Layer 9 of a small transformer language model trained on English Wikipedia (16 layers, counted from 0, width 128).
A neuron's activation on a vector x is SiLU(gate . x) times (in . x), where the dot is the dot product.

Input weights of the MLP neurons that the questions are about. A number n stands for (n - 500) times 0.0018.
n2 gate: 435 595 728 410 405 415 326 290 471 629 561 658 426 383 640 663 386 500 566 486 500 392 493 544 598 518 455 538 346 371 631 662 439 468 648 525 653 321 798 574 518 340 648 496 724 566 788 511 517 685 318 511 419 514 647 455 465 413 490 322 435 514 627 340 672 455 559 409 636 369 336 447 504 617 514 420 395 388 234 555 489 465 555 560 596 245 478 577 625 452 339 485 483 515 500 527 648 517 430 376 514 543 429 625 583 527 548 611 634 633 340 391 554 655 340 313 558 397 406 500 795 419 442 651 504 615 235 444
n3 gate: 489 320 472 461 306 664 469 410 612 601 463 571 414 703 468 531 633 583 524 479 496 345 561 617 383 259 589 621 546 596 378 456 599 546 328 419 476 238 709 462 545 483 361 566 503 449 353 531 218 450 598 482 483 607 669 530 400 517 521 623 615 383 722 319 188 336 533 450 442 471 514 465 504 538 446 538 500 541 734 622 549 218 426 597 227 538 636 372 533 456 443 700 585 471 591 437 351 534 672 239 578 607 614 475 472 705 662 412 388 727 400 368 539 504 425 403 554 559 356 588 471 528 567 602 489 572 427 575
n40 gate: 389 461 455 559 340 591 413 450 625 587 425 543 564 522 451 697 358 474 453 357 559 451 567 522 550 655 458 381 618 634 500 756 361 425 521 419 481 357 480 471 665 395 464 387 569 611 464 519 762 604 547 331 419 526 548 547 978 625 710 422 519 615 535 494 619 456 344 503 346 264 506 397 396 471 462 522 459 503 585 651 400 525 619 535 630 555 517 629 332 266 567 375 297 603 484 574 503 557 401 516 460 526 658 594 461 559 473 608 610 457 454 563 464 454 427 381 463 513 589 666 683 397 549 477 514 510 513 589
n72 gate: 193 535 452 500 386 581 529 503 406 346 593 448 363 491 379 440 610 564 532 319 684 529 577 528 553 552 430 631 526 529 552 645 362 503 506 558 544 566 464 644 616 443 398 619 509 472 340 461 455 549 419 458 548 573 417 613 624 783 338 445 321 572 770 639 255 614 480 368 590 428 347 506 483 468 594 455 564 657 595 431 519 507 513 506 646 442 439 497 470 399 473 638 595 404 526 534 310 459 420 748 447 398 532 320 434 525 570 611 424 627 573 543 591 493 285 596 612 619 497 626 560 474 559 569 483 554 384 848
n76 gate: 574 666 368 686 543 443 470 421 476 566 577 621 349 748 544 627 438 493 503 790 656 480 490 545 608 443 526 497 412 510 560 506 642 446 604 533 288 661 223 622 586 441 507 560 558 497 786 431 487 554 497 627 470 466 638 594 598 526 579 510 306 524 467 373 454 340 476 684 586 370 569 503 552 417 506 438 471 299 510 299 670 675 393 579 513 646 591 503 583 390 582 229 347 333 483 494 571 731 734 517 429 558 503 507 551 529 486 480 494 309 510 626 574 693 643 606 433 550 386 507 445 493 426 365 638 399 424 503
n80 gate: 662 452 452 422 463 225 291 323 276 399 600 475 459 652 535 476 344 403 524 744 433 468 554 424 493 571 315 625 282 613 510 300 479 419 546 311 595 451 578 590 490 537 344 590 466 282 516 486 455 701 685 497 573 550 545 463 579 455 702 469 277 684 362 520 544 360 231 561 241 544 548 455 453 545 463 493 589 566 553 547 486 352 726 552 556 288 662 296 551 391 421 591 483 457 330 427 624 514 335 649 511 475 372 604 486 517 363 535 615 473 504 322 482 521 315 434 704 538 585 476 496 687 443 475 426 347 448 405
n84 gate: 301 626 521 572 503 568 463 382 538 478 503 646 245 318 397 618 539 417 398 383 491 556 427 271 497 528 482 399 606 509 432 482 425 410 593 503 416 275 531 482 408 611 788 540 491 590 581 368 524 509 420 676 528 708 381 452 433 521 421 549 488 462 482 319 425 385 587 519 637 542 588 383 622 653 411 427 576 442 672 548 475 789 419 680 608 432 393 454 599 371 614 410 584 582 598 485 522 587 427 586 368 402 580 595 409 432 570 618 535 571 560 569 531 553 459 567 503 614 391 667 377 518 550 708 520 687 491 521
n88 gate: 588 609 556 429 607 663 580 427 535 593 343 604 595 471 652 357 649 427 555 473 324 685 555 401 583 358 421 439 416 513 440 516 534 604 456 540 487 454 513 345 610 337 612 483 565 533 475 530 418 686 336 567 367 544 632 380 566 553 457 370 510 680 450 500 598 435 521 493 686 363 461 673 382 477 423 198 444 609 270 322 480 649 536 540 543 274 430 341 269 445 517 670 487 408 613 623 493 497 279 527 554 381 550 486 476 307 483 601 497 573 289 551 443 544 418 338 484 443 307 727 329 613 578 537 617 702 560 624
n122 gate: 349 396 503 474 439 494 405 369 546 598 634 433 560 445 468 556 549 387 491 494 393 429 421 315 433 526 381 301 487 469 471 410 581 519 704 439 450 548 484 591 475 658 390 551 552 450 438 446 566 599 633 640 509 775 707 540 606 706 257 554 546 565 541 339 460 475 487 584 320 477 712 683 447 497 564 441 400 538 381 423 516 285 632 572 420 494 460 346 546 553 445 388 320 607 570 398 542 491 412 310 322 357 264 562 503 576 336 375 452 464 565 438 305 619 295 553 576 427 385 535 321 544 581 545 547 481 509 398
n125 gate: 617 622 540 472 624 490 408 493 440 528 644 535 726 678 652 557 653 598 547 555 441 638 500 539 337 753 544 418 434 369 664 523 656 383 571 565 433 416 649 601 527 520 316 378 351 510 580 358 611 416 496 500 520 444 453 629 614 396 681 682 553 569 314 493 640 373 593 629 518 248 430 323 404 588 480 581 292 446 303 414 670 366 685 466 716 524 324 558 475 397 279 610 463 406 527 578 438 607 487 575 601 301 408 486 438 526 613 507 703 284 601 434 486 618 552 517 274 442 584 438 577 459 462 758 467 463 466 533
n160 gate: 631 202 241 597 569 363 510 648 539 465 362 597 773 639 618 443 517 375 450 705 531 400 588 487 601 438 325 441 541 460 602 460 493 624 497 380 590 679 614 679 565 507 479 469 556 513 627 259 540 607 357 675 561 490 638 556 547 581 503 555 444 680 520 387 435 413 486 647 454 334 497 351 553 517 272 413 470 372 407 543 398 638 497 412 668 585 594 493 341 560 475 255 503 762 411 426 406 357 517 428 653 444 571 197 683 408 504 559 452 605 577 608 493 486 563 507 415 415 473 377 451 663 417 559 311 603 517 660
n170 gate: 365 472 465 579 485 461 680 471 324 533 493 607 458 493 564 510 424 437 393 567 500 525 569 261 328 382 708 578 407 417 750 579 400 429 630 613 452 311 461 462 482 638 367 623 486 435 602 434 646 497 456 698 430 313 615 415 503 406 514 741 592 683 584 231 511 507 504 543 427 355 476 377 566 658 613 702 594 685 636 449 359 723 316 622 412 374 548 441 442 459 504 500 459 496 507 463 593 349 625 542 310 576 661 285 521 425 591 500 640 793 493 616 500 507 496 276 283 359 393 390 692 490 507 351 267 562 423 428
n199 gate: 468 425 459 349 507 576 516 592 280 467 515 513 450 638 516 370 589 359 380 377 307 586 389 461 491 397 547 558 395 540 709 565 410 414 596 646 454 510 404 444 494 312 574 676 433 488 423 475 354 578 427 471 475 581 569 580 519 618 602 373 515 564 221 552 653 571 401 377 611 370 531 550 628 509 528 354 404 681 433 531 437 548 264 572 449 538 503 572 726 463 809 510 367 474 554 479 372 599 640 585 539 523 381 520 295 695 559 481 521 506 594 581 398 381 552 516 303 535 302 541 487 484 580 637 507 358 676 463
n251 gate: 554 500 422 225 473 525 564 530 515 644 404 558 412 379 388 605 413 436 274 339 464 518 260 309 456 486 391 372 702 556 461 441 362 392 500 496 357 293 518 489 457 360 740 475 486 503 477 543 701 402 347 547 468 402 525 396 296 370 535 224 486 366 603 371 549 486 687 632 585 677 479 432 463 464 421 461 353 839 344 500 568 512 528 539 339 621 255 298 552 671 456 533 409 485 457 571 431 671 285 582 274 307 606 426 543 455 493 554 453 705 620 635 381 587 434 596 486 486 647 507 309 621 540 421 523 486 443 252
n2 in: 534 519 415 508 569 485 199 539 437 410 565 610 693 591 466 511 302 657 441 523 538 428 512 457 421 412 266 587 607 437 316 588 534 436 575 383 515 532 660 280 639 511 538 354 573 640 504 489 615 714 657 220 350 550 548 372 811 611 641 749 452 638 354 563 330 493 555 377 737 273 411 399 171 493 569 489 652 306 672 562 556 479 478 507 545 391 325 713 769 507 473 500 544 531 353 346 473 529 500 399 320 477 313 753 687 573 411 458 319 251 531 627 379 580 504 440 663 519 515 553 647 455 638 553 628 448 549 456
n3 in: 529 461 412 311 446 374 529 396 567 552 355 453 504 625 456 279 476 564 378 619 569 496 544 257 442 394 288 597 333 479 572 441 493 782 575 291 433 358 569 465 693 665 343 546 378 570 413 646 578 588 403 820 536 489 681 646 408 560 426 576 566 438 382 370 489 465 414 368 581 284 571 493 537 397 465 670 595 397 518 584 514 539 528 479 324 589 489 351 403 552 404 403 321 515 718 343 314 714 681 557 540 343 457 359 333 642 467 475 263 586 280 393 319 544 393 678 434 536 433 407 496 553 482 674 634 521 293 609
n40 in: 647 569 515 614 588 512 424 519 393 487 415 482 719 576 586 684 385 545 577 603 500 571 384 659 459 445 548 620 414 530 470 497 519 405 454 320 375 572 586 275 564 622 546 427 432 657 599 744 584 440 449 674 476 636 470 391 658 434 440 485 491 364 467 565 388 548 506 652 519 532 670 379 478 464 368 584 479 683 531 468 409 487 409 518 463 521 305 325 358 352 384 680 438 488 279 491 559 461 464 530 472 547 569 569 494 283 456 620 520 654 329 550 509 494 556 518 453 588 354 701 687 428 463 512 439 420 594 479
n72 in: 565 364 483 607 518 565 500 267 380 535 471 452 584 437 331 373 444 361 503 503 621 597 461 503 438 438 382 582 407 567 684 610 420 431 471 671 443 559 607 514 385 490 313 466 497 457 347 331 618 590 340 524 690 538 321 533 537 359 624 360 421 500 497 533 597 510 432 748 356 460 497 323 546 154 566 429 580 547 414 467 418 358 374 453 555 510 331 402 571 394 426 482 497 570 582 468 451 550 685 606 437 608 375 553 327 572 514 417 558 627 427 734 778 379 500 355 231 626 333 394 601 486 704 362 344 600 269 583
n76 in: 524 727 437 537 525 513 665 462 395 476 348 500 371 552 585 589 523 427 346 500 839 575 569 625 529 350 493 403 480 467 426 549 692 304 475 665 539 651 367 676 403 464 339 560 383 566 431 517 454 443 539 702 460 445 556 546 467 553 384 395 663 452 527 415 330 460 479 472 559 617 599 303 786 453 523 321 381 527 527 438 604 625 412 729 611 604 507 640 413 238 649 692 264 469 413 538 445 382 656 426 599 572 597 368 725 377 535 469 570 468 538 559 517 633 500 580 581 540 325 379 572 490 623 643 590 566 607 556
n80 in: 545 651 459 430 481 607 500 565 342 529 437 258 367 580 619 273 537 442 638 368 546 545 647 401 318 370 466 517 665 497 476 470 433 479 602 469 493 437 482 678 590 828 521 355 426 571 312 476 326 671 536 493 614 694 534 517 452 606 694 281 463 384 614 537 551 273 261 252 425 383 660 386 486 183 353 459 449 692 542 561 628 579 386 455 410 517 756 644 522 267 557 413 598 550 479 441 623 483 637 579 482 436 528 554 626 493 546 398 507 460 599 539 654 504 521 668 686 455 483 542 482 600 444 430 618 524 510 412
n84 in: 685 465 444 428 519 546 701 401 870 650 676 400 434 667 657 535 569 353 490 443 529 468 766 534 702 625 674 497 600 514 631 455 507 500 407 429 452 530 328 517 539 514 443 461 326 283 454 616 507 527 607 365 243 259 549 562 441 479 566 465 514 342 546 507 782 469 471 587 354 616 365 374 449 605 497 309 646 409 414 548 715 477 630 385 327 423 496 444 460 558 580 471 445 449 338 369 568 641 549 440 482 543 623 606 554 561 482 461 567 574 468 533 311 475 742 472 561 444 507 928 388 475 357 447 440 590 648 583
n88 in: 509 270 420 395 443 541 544 649 523 607 515 361 590 778 360 393 491 537 656 431 630 393 458 613 500 583 592 437 636 359 397 549 252 424 663 629 589 530 750 540 625 479 627 646 415 488 436 658 383 494 556 415 506 411 383 285 531 549 417 378 382 303 416 601 493 466 343 676 510 441 589 484 607 609 609 503 709 494 446 530 428 298 388 543 541 656 533 481 607 588 445 549 466 538 472 539 538 408 556 434 541 503 621 655 510 584 371 570 550 590 548 439 500 478 513 550 725 684 485 547 644 357 529 522 527 573 347 512
n122 in: 468 529 456 455 517 573 433 332 338 566 625 535 601 398 532 572 466 484 394 583 532 371 421 457 655 594 491 629 455 503 576 556 481 564 581 609 419 507 658 532 735 441 357 712 485 260 756 418 252 443 503 526 605 646 711 413 437 563 478 689 376 244 456 584 513 416 503 376 628 773 566 465 527 446 611 355 550 623 439 290 545 396 620 544 372 354 554 437 566 578 431 500 484 246 570 503 649 522 572 478 393 435 430 530 513 537 576 561 470 482 689 428 526 335 444 588 240 459 441 548 526 516 435 532 524 553 592 466
n125 in: 480 752 423 558 543 422 419 412 535 570 409 339 393 651 548 421 500 312 662 324 490 575 357 322 435 726 260 552 531 606 554 612 380 483 561 531 325 366 401 677 540 563 476 638 507 493 522 513 327 394 613 717 527 417 553 579 457 720 679 615 507 397 692 553 592 437 451 445 570 539 463 517 356 621 369 547 483 490 572 533 368 566 602 574 605 453 500 403 430 569 469 271 480 465 567 555 644 365 597 433 686 528 487 367 565 751 423 517 325 403 193 445 418 469 656 463 337 463 507 615 424 463 339 701 680 576 362 576
n160 in: 639 600 510 449 525 416 274 273 301 479 587 609 460 503 736 586 513 436 631 628 442 422 371 426 452 469 404 624 350 394 446 369 209 415 697 652 408 428 323 537 403 418 462 631 660 395 409 553 550 567 577 301 513 452 480 539 619 493 470 480 487 637 600 582 454 629 391 404 497 575 570 456 504 513 415 470 358 580 510 444 409 537 363 307 389 510 638 503 668 497 361 409 388 324 483 558 685 632 380 624 709 407 577 646 408 669 441 551 506 390 493 566 273 589 431 407 419 362 602 402 687 172 377 446 529 365 544 487
n170 in: 496 437 465 657 538 535 626 522 482 580 517 486 542 446 539 703 582 598 483 532 350 794 413 399 725 415 400 364 603 728 504 681 689 542 387 472 387 598 578 542 629 606 575 392 609 431 398 566 182 297 570 528 476 457 580 449 676 635 355 349 408 557 671 414 578 490 412 622 308 511 659 528 482 367 510 448 400 590 607 490 535 416 534 413 486 612 611 483 158 387 814 357 551 561 489 443 607 418 552 258 268 357 465 348 578 486 482 539 464 584 600 464 404 753 540 486 578 346 534 595 424 336 621 426 459 613 458 665
n199 in: 548 310 311 630 435 532 577 507 317 629 460 574 399 451 348 447 360 395 431 375 555 322 517 399 680 506 465 420 303 632 625 267 389 529 482 664 566 500 561 484 615 559 516 672 624 438 712 478 399 500 587 320 465 568 636 314 384 491 538 397 519 558 506 409 503 475 583 301 612 520 519 287 693 618 463 358 629 633 451 460 417 594 444 522 526 455 564 538 609 360 727 560 569 428 691 455 666 600 509 538 565 431 506 467 435 512 484 584 756 699 467 359 391 685 477 554 595 490 519 433 566 529 396 439 578 506 583 466
n251 in: 581 407 642 425 356 530 480 173 378 285 436 476 566 510 524 352 409 320 578 510 534 802 583 570 474 408 563 510 510 464 416 617 439 642 433 571 562 676 619 331 440 277 408 663 312 398 406 583 315 411 416 540 483 442 609 311 378 408 444 581 396 486 407 713 461 369 304 579 389 578 510 624 625 563 438 414 566 523 446 546 560 533 604 387 244 694 330 510 531 428 579 406 638 435 470 373 527 592 520 530 637 435 200 538 605 477 458 636 345 632 575 476 530 544 637 683 526 500 464 315 486 530 582 446 586 470 453 388

Each question shows a token from some text and the vector x that enters the MLP there. A number n stands for (n - 500) times 0.0081.

"ib": 646 425 494 279 409 468 630 657 568 622 583 558 385 460 378 389 288 459 768 742 649 236 448 630 554 486 501 588 407 447 437 605 692 364 520 700 504 522 674 379 285 497 423 426 337 532 520 492 389 553 682 380 608 641 379 503 525 487 437 570 394 672 587 566 501 629 678 660 448 592 248 474 269 416 250 516 399 452 704 493 458 748 534 675 433 534 357 647 404 517 519 368 451 350 407 335 479 529 193 296 404 410 612 486 515 407 686 524 209 528 353 429 505 382 458 739 432 579 389 436 605 350 585 475 544 290 552 536
Which of these neurons fires most? n80

" M": 674 511 338 206 418 637 565 762 698 401 558 568 361 324 457 364 244 561 550 488 661 380 588 546 566 501 509 469 343 308 578 709 699 386 548 752 480 483 612 392 359 523 215 521 595 515 471 500 372 575 786 404 472 574 472 489 361 540 632 620 561 659 483 652 682 559 626 533 306 743 523 391 404 356 368 562 539 617 451 490 371 607 473 759 622 546 388 634 431 639 541 470 618 469 526 282 541 426 349 401 595 497 612 645 406 622 649 623 423 407 441 502 461 578 464 662 374 386 390 348 333 407 531 522 506 508 430 511
The two highest activations, in order: n40, n199

"ore": 583 576 511 404 460 409 526 716 771 603 482 436 321 353 415 445 322 542 492 603 624 323 531 554 527 561 526 468 453 532 505 580 561 519 612 828 411 567 677 400 465 463 342 335 257 523 421 653 373 487 720 404 545 764 429 370 305 541 520 492 471 623 496 715 663 648 655 683 399 659 438 703 538 336 356 395 329 447 748 524 323 708 407 582 435 473 548 783 257 674 382 446 551 326 599 340 759 617 317 410 434 442 657 402 291 675 598 720 389 507 341 422 418 492 440 549 378 650 391 395 380 403 471 532 565 402 598 536
The two highest activations, in order: n2, n72

"p": 642 635 490 312 451 591 619 642 668 443 789 532 245 391 365 411 254 539 615 519 617 338 666 402 547 518 548 426 428 573 479 585 454 505 535 886 509 448 712 431 387 591 393 533 435 521 311 421 360 545 676 320 460 628 446 591 552 593 587 616 421 687 517 570 569 690 480 579 283 592 418 569 431 515 397 589 361 484 577 396 281 503 503 743 426 459 460 618 224 583 532 208 524 306 586 317 697 388 232 328 479 559 479 654 449 571 653 730 299 397 405 558 431 428 493 620 370 576 316 494 582 480 453 587 591 420 395 470
The most active neuron and its activation: n122, at about 1.6

"ark": 707 599 463 334 413 585 637 701 653 392 522 538 361 386 321 445 334 482 472 499 615 301 449 444 511 522 576 495 492 283 460 465 645 385 620 456 394 582 614 478 375 771 438 473 403 441 397 630 357 594 621 505 551 650 462 523 464 557 393 648 428 761 403 670 608 603 566 597 375 618 359 367 431 363 367 409 283 434 722 607 382 634 551 573 363 602 543 601 156 652 469 407 561 420 568 352 758 460 258 327 344 292 659 548 290 577 645 710 201 347 368 551 581 507 455 664 430 580 234 567 534 453 561 382 514 499 449 658
The two highest activations, in order: n84, n199

"ail": 710 408 381 428 493 381 678 647 606 607 757 442 271 308 395 498 302 543 436 583 589 393 672 371 461 372 510 579 510 423 487 556 851 527 512 793 543 550 581 358 489 574 315 403 379 456 389 577 467 559 634 369 504 790 488 609 389 531 670 590 483 723 403 589 585 641 531 775 489 631 482 520 355 516 363 485 456 494 502 512 470 386 559 740 447 404 537 634 368 501 430 369 628 348 593 264 562 453 212 321 370 544 576 570 278 709 652 635 250 615 283 510 412 388 550 472 432 544 352 514 400 482 334 582 513 381 588 556
Which of these neurons fires most? n3

" h": 489 541 516 238 642 563 642 765 626 579 673 596 390 336 461 234 335 537 625 536 605 435 428 481 591 546 385 603 305 339 462 689 626 297 407 772 544 594 534 384 369 697 339 427 637 518 430 546 462 478 632 376 503 735 464 541 383 558 566 692 292 736 410 503 684 575 578 671 330 641 689 547 420 452 462 616 457 537 651 457 443 647 714 703 371 517 677 687 251 633 647 426 658 469 574 278 543 546 362 388 616 387 574 513 533 590 557 589 336 567 332 408 378 431 473 491 278 479 336 535 431 432 502 626 537 418 525 596
The most active neuron and its activation: n122, at about 1

" Mar": 771 528 373 272 387 595 603 609 630 502 431 484 314 293 407 553 407 551 626 428 492 358 504 573 499 490 500 421 454 388 611 649 639 415 466 691 607 532 563 370 405 425 512 569 516 492 413 559 388 453 803 549 581 406 361 483 521 490 599 637 464 464 562 578 618 516 708 549 303 718 550 495 408 316 358 508 286 577 481 515 361 690 493 703 563 561 266 712 551 662 536 395 428 365 527 232 599 543 390 442 577 520 500 370 461 585 610 671 402 384 374 343 362 697 448 656 434 445 232 241 500 286 465 550 564 313 241 385
The most active neuron and its activation: n251, at about 6.3

"pt": 685 547 476 325 575 688 717 664 640 494 777 347 528 351 314 457 274 471 623 530 728 369 521 440 437 485 463 491 560 512 459 436 589 438 569 449 551 520 693 367 420 491 389 295 357 593 361 571 401 690 608 516 595 546 417 387 313 452 408 426 294 668 516 584 602 542 626 613 447 542 145 632 407 443 334 573 372 572 750 469 432 593 533 705 425 470 516 603 496 689 401 254 628 372 475 301 603 339 165 483 337 337 505 592 551 509 647 655 257 564 406 512 399 355 367 570 536 629 292 446 628 401 379 572 668 414 524 607
Which of these neurons fires most? n251

"5": 560 457 339 285 612 542 631 595 715 500 652 447 355 548 316 441 395 666 662 583 565 365 481 601 566 656 572 267 480 430 530 575 722 369 532 607 501 591 611 401 349 554 411 542 418 606 452 544 265 601 737 345 427 713 479 545 242 633 529 556 400 636 508 578 705 566 661 691 484 588 588 503 336 194 306 302 460 564 608 427 342 679 416 684 477 436 663 655 427 624 488 282 644 442 719 404 727 467 337 568 488 436 701 491 415 565 734 592 276 441 501 460 429 478 477 567 415 610 465 360 552 501 448 562 435 537 616 519
Which three neurons fire most, strongest first? n40, n251, n84

" H": 554 522 465 286 549 695 704 718 703 546 576 514 377 282 457 245 373 614 550 551 467 493 481 506 638 509 350 487 353 265 459 659 721 364 541 802 476 570 649 355 388 626 304 463 542 552 376 574 427 447 668 351 446 677 541 496 335 480 663 670 431 693 400 538 737 506 534 628 329 715 656 575 345 420 403 578 476 536 591 528 394 621 556 755 508 461 605 716 259 628 640 501 618 483 559 332 701 476 351 467 629 462 593 583 551 702 675 603 305 559 382 406 445 468 630 596 343 443 357 469 428 503 519 551 509 416 474 598
The two highest activations, in order: n40, n160

"o": 526 499 464 369 466 402 643 670 651 566 580 570 313 259 423 392 281 510 668 557 485 320 550 437 598 598 592 567 454 393 552 639 574 477 577 719 562 595 636 454 358 475 432 359 373 535 323 560 241 543 744 227 492 676 414 568 312 478 710 589 539 644 388 583 605 616 521 719 379 653 567 532 384 547 317 465 346 443 592 562 326 566 393 742 430 362 589 574 254 729 316 423 582 313 470 286 647 390 313 389 519 384 569 334 445 665 502 659 284 415 467 570 461 468 543 596 396 645 331 373 566 412 618 594 521 545 534 535
The most active neuron and its activation: n40, at about 0.66

"\"": 587 661 333 280 553 519 598 788 727 407 581 446 356 293 421 448 388 539 616 597 557 207 607 715 356 683 661 388 351 479 570 376 615 527 498 564 314 464 713 503 398 556 416 344 448 469 562 440 428 465 771 416 694 841 554 469 357 436 503 431 395 461 473 491 711 662 475 449 358 612 559 672 538 475 406 371 471 436 584 480 501 788 553 723 374 548 486 677 488 676 452 271 619 403 570 334 545 343 317 475 608 494 669 395 417 606 677 562 340 412 398 535 370 646 538 561 428 540 259 383 494 444 595 537 500 458 407 587
The two highest activations, in order: n2, n72

" in": 612 508 461 339 507 684 660 670 660 544 525 465 469 508 527 575 300 548 674 597 509 151 556 484 287 672 307 487 433 470 476 393 671 267 377 595 571 537 590 308 439 571 436 381 533 544 551 575 476 495 666 521 588 613 400 387 475 547 806 494 299 639 484 635 692 742 640 644 340 639 476 539 417 245 374 635 491 594 525 508 462 610 507 808 425 514 529 663 438 632 628 360 587 406 451 228 545 534 365 454 435 382 617 639 488 571 493 664 485 373 413 410 465 659 483 616 323 535 141 394 501 382 430 595 549 529 481 558
Which three neurons fire most, strongest first? n40, n80, n125

" are": 535 657 518 227 636 520 616 636 649 518 495 453 353 313 379 567 377 453 869 463 615 250 608 502 572 675 581 470 432 335 415 549 696 304 440 595 437 566 677 411 434 659 382 355 554 320 465 577 481 453 764 633 454 718 299 499 366 584 615 614 292 414 479 823 641 613 653 615 323 575 496 573 436 270 282 442 427 470 632 524 460 517 525 616 590 432 412 699 299 469 582 348 578 428 403 400 624 515 415 398 403 431 579 502 427 614 619 560 307 612 451 499 426 595 389 580 440 516 306 396 503 316 598 433 525 383 501 685
Which of these neurons fires most? n3

" A": 589 450 450 302 522 570 606 717 732 381 691 385 298 255 363 455 351 576 535 550 475 383 599 520 689 466 323 426 330 247 454 561 728 395 454 683 471 525 583 347 422 415 323 510 533 399 377 576 455 632 700 549 540 667 506 459 448 433 588 629 448 790 428 650 663 619 663 581 334 744 659 480 502 253 457 477 340 461 562 511 410 595 465 690 553 466 430 545 525 653 530 340 696 444 492 311 692 471 407 619 540 519 647 483 493 603 684 577 311 438 342 410 258 518 532 654 354 389 370 311 488 344 477 515 532 401 486 337
The most active neuron and its activation: n122, at about 1.1

"iv": 428 574 409 287 623 454 550 811 619 472 727 593 354 365 517 290 492 714 667 698 634 355 442 385 386 527 559 562 529 451 376 652 687 421 606 557 462 561 591 421 319 640 450 370 307 395 475 573 404 467 660 438 509 730 553 516 285 593 548 482 397 549 514 700 631 527 608 665 444 495 401 463 342 281 470 513 450 619 718 558 285 514 458 686 410 638 550 728 412 611 587 412 609 378 485 292 503 476 221 373 335 523 561 426 443 633 474 738 317 546 446 552 394 422 327 693 341 553 348 416 598 259 465 664 527 336 399 632
Which of these neurons fires most? n3

"ed": 607 542 412 300 639 528 673 729 476 619 686 510 505 475 389 446 384 531 652 603 547 283 624 470 497 681 553 601 419 558 335 350 628 444 512 682 657 556 564 422 448 628 473 432 479 483 384 681 330 623 736 451 487 587 469 489 353 396 644 593 457 706 610 542 635 574 571 600 440 562 390 538 370 387 332 536 407 618 570 376 326 574 432 628 416 505 413 757 285 778 396 398 548 282 611 347 598 559 154 452 415 541 817 446 394 615 719 613 420 469 277 321 353 487 272 707 327 524 351 371 484 469 616 504 501 465 560 615
Which of these neurons fires most? n3

"-": 465 584 419 98 621 667 586 654 579 582 455 480 303 294 197 484 314 402 772 557 675 367 561 544 420 495 414 517 315 470 565 414 722 436 547 558 541 398 750 333 480 467 361 515 562 419 417 580 483 486 797 368 501 688 337 542 499 548 615 637 443 594 380 607 693 620 557 691 362 712 446 369 538 237 297 495 346 468 438 504 465 624 444 531 493 491 532 605 482 613 453 334 643 510 539 387 611 475 359 537 607 379 708 494 687 588 581 558 323 518 339 493 385 545 529 527 468 590 389 446 495 402 453 560 511 489 402 499
Which three neurons fire most, strongest first? n80, n170, n76

" f": 663 588 504 210 490 658 640 624 751 398 764 642 527 326 460 456 202 382 382 675 529 350 650 411 542 597 571 509 421 417 516 598 573 184 495 793 370 541 690 327 491 636 366 469 574 538 484 640 322 542 755 431 630 659 404 521 438 584 520 678 426 813 509 667 674 652 648 529 428 570 483 572 410 444 390 383 534 454 457 581 388 616 472 701 511 486 590 690 334 536 572 427 478 422 594 302 477 384 253 387 583 348 657 596 552 484 582 636 522 421 427 443 479 590 487 572 309 439 249 286 648 462 521 593 563 569 573 583
Which of these neurons fires most? n2

" m": 590 658 419 292 585 712 556 793 564 351 587 593 327 450 498 330 220 602 709 423 698 336 518 469 479 548 546 549 349 391 471 718 774 257 464 833 517 542 493 408 444 515 354 501 561 405 457 543 331 553 774 482 505 707 444 446 313 529 616 599 438 614 526 638 583 621 664 470 285 705 512 505 471 366 440 491 457 511 526 490 423 687 540 631 607 604 407 739 285 509 625 370 664 400 564 285 522 468 297 423 577 355 663 563 432 518 587 638 516 530 390 564 407 487 506 653 388 461 334 429 441 379 456 517 510 473 442 569
Which of these neurons fires most? n3

"port": 669 485 459 316 514 627 584 624 706 488 719 440 427 306 349 473 329 588 687 661 660 385 641 554 349 426 609 382 492 472 402 419 612 470 506 501 496 585 754 281 287 523 220 401 339 648 490 582 532 610 752 364 569 590 407 488 508 517 487 508 296 823 416 660 693 672 540 608 398 660 239 472 422 348 365 391 348 593 682 503 460 524 556 634 408 684 505 753 276 539 343 373 520 464 497 374 604 523 194 489 312 510 563 609 410 525 580 565 314 487 450 488 425 463 557 647 434 389 341 536 607 390 339 371 505 443 616 488
Which of these neurons fires most? n40

" ab": 499 500 434 301 395 618 582 602 610 487 666 504 434 452 545 430 204 260 766 511 638 250 604 454 517 537 485 567 403 324 433 596 654 298 416 575 631 582 584 580 332 557 492 574 485 564 540 564 620 486 744 497 548 647 323 457 247 452 614 578 385 613 671 735 579 537 727 712 375 608 438 417 279 353 263 534 425 503 489 574 516 590 402 728 299 581 529 705 399 511 657 265 535 410 425 297 534 493 247 415 447 478 701 506 519 360 640 537 316 580 353 455 535 471 355 498 443 532 318 455 482 261 609 595 486 435 532 450
Which three neurons fire most, strongest first? n84, n251, n122

"V": 663 671 460 363 395 596 603 693 744 575 649 551 328 382 438 391 358 722 568 591 414 373 732 643 606 541 522 406 361 389 508 713 732 368 459 783 480 505 583 518 348 576 313 421 379 602 398 537 361 403 693 365 724 641 542 410 363 579 519 534 529 678 373 498 629 441 484 626 416 641 447 487 240 366 382 481 533 422 736 535 326 721 495 624 398 484 524 602 188 681 466 386 510 417 459 410 654 379 231 423 468 478 574 441 536 593 706 735 369 400 457 466 579 414 380 495 475 477 245 367 563 403 428 542 646 393 362 512
Which three neurons fire most, strongest first? n72, n160, n199

" G": 596 570 401 293 484 754 773 784 716 443 680 535 420 223 418 396 455 464 434 504 584 378 591 650 573 574 533 592 379 237 480 666 640 333 488 650 474 567 651 521 463 613 271 453 457 464 407 526 329 442 772 498 486 491 475 477 462 531 595 619 536 681 444 614 707 573 602 554 410 678 587 448 370 314 369 595 424 439 387 530 445 565 546 753 441 505 522 612 428 660 443 398 618 617 472 280 604 390 235 448 606 448 645 440 396 599 622 709 326 400 433 370 431 422 626 534 319 486 342 215 545 363 571 533 582 384 397 559
The two highest activations, in order: n125, n40

".": 637 487 428 233 725 524 634 688 600 469 449 544 398 336 391 481 444 472 726 532 369 322 745 674 396 627 433 651 439 358 550 550 653 397 463 720 532 587 665 310 545 505 404 549 559 658 349 460 409 538 671 440 706 737 438 543 465 446 678 474 547 755 478 556 518 531 529 465 294 655 656 595 431 273 351 477 460 469 360 564 347 764 638 642 467 453 598 841 325 556 420 479 472 433 603 295 774 509 464 337 537 539 580 488 468 585 633 606 287 543 458 586 339 489 545 553 297 581 270 377 510 512 483 577 620 379 446 506
The most active neuron and its activation: n160, at about 1.1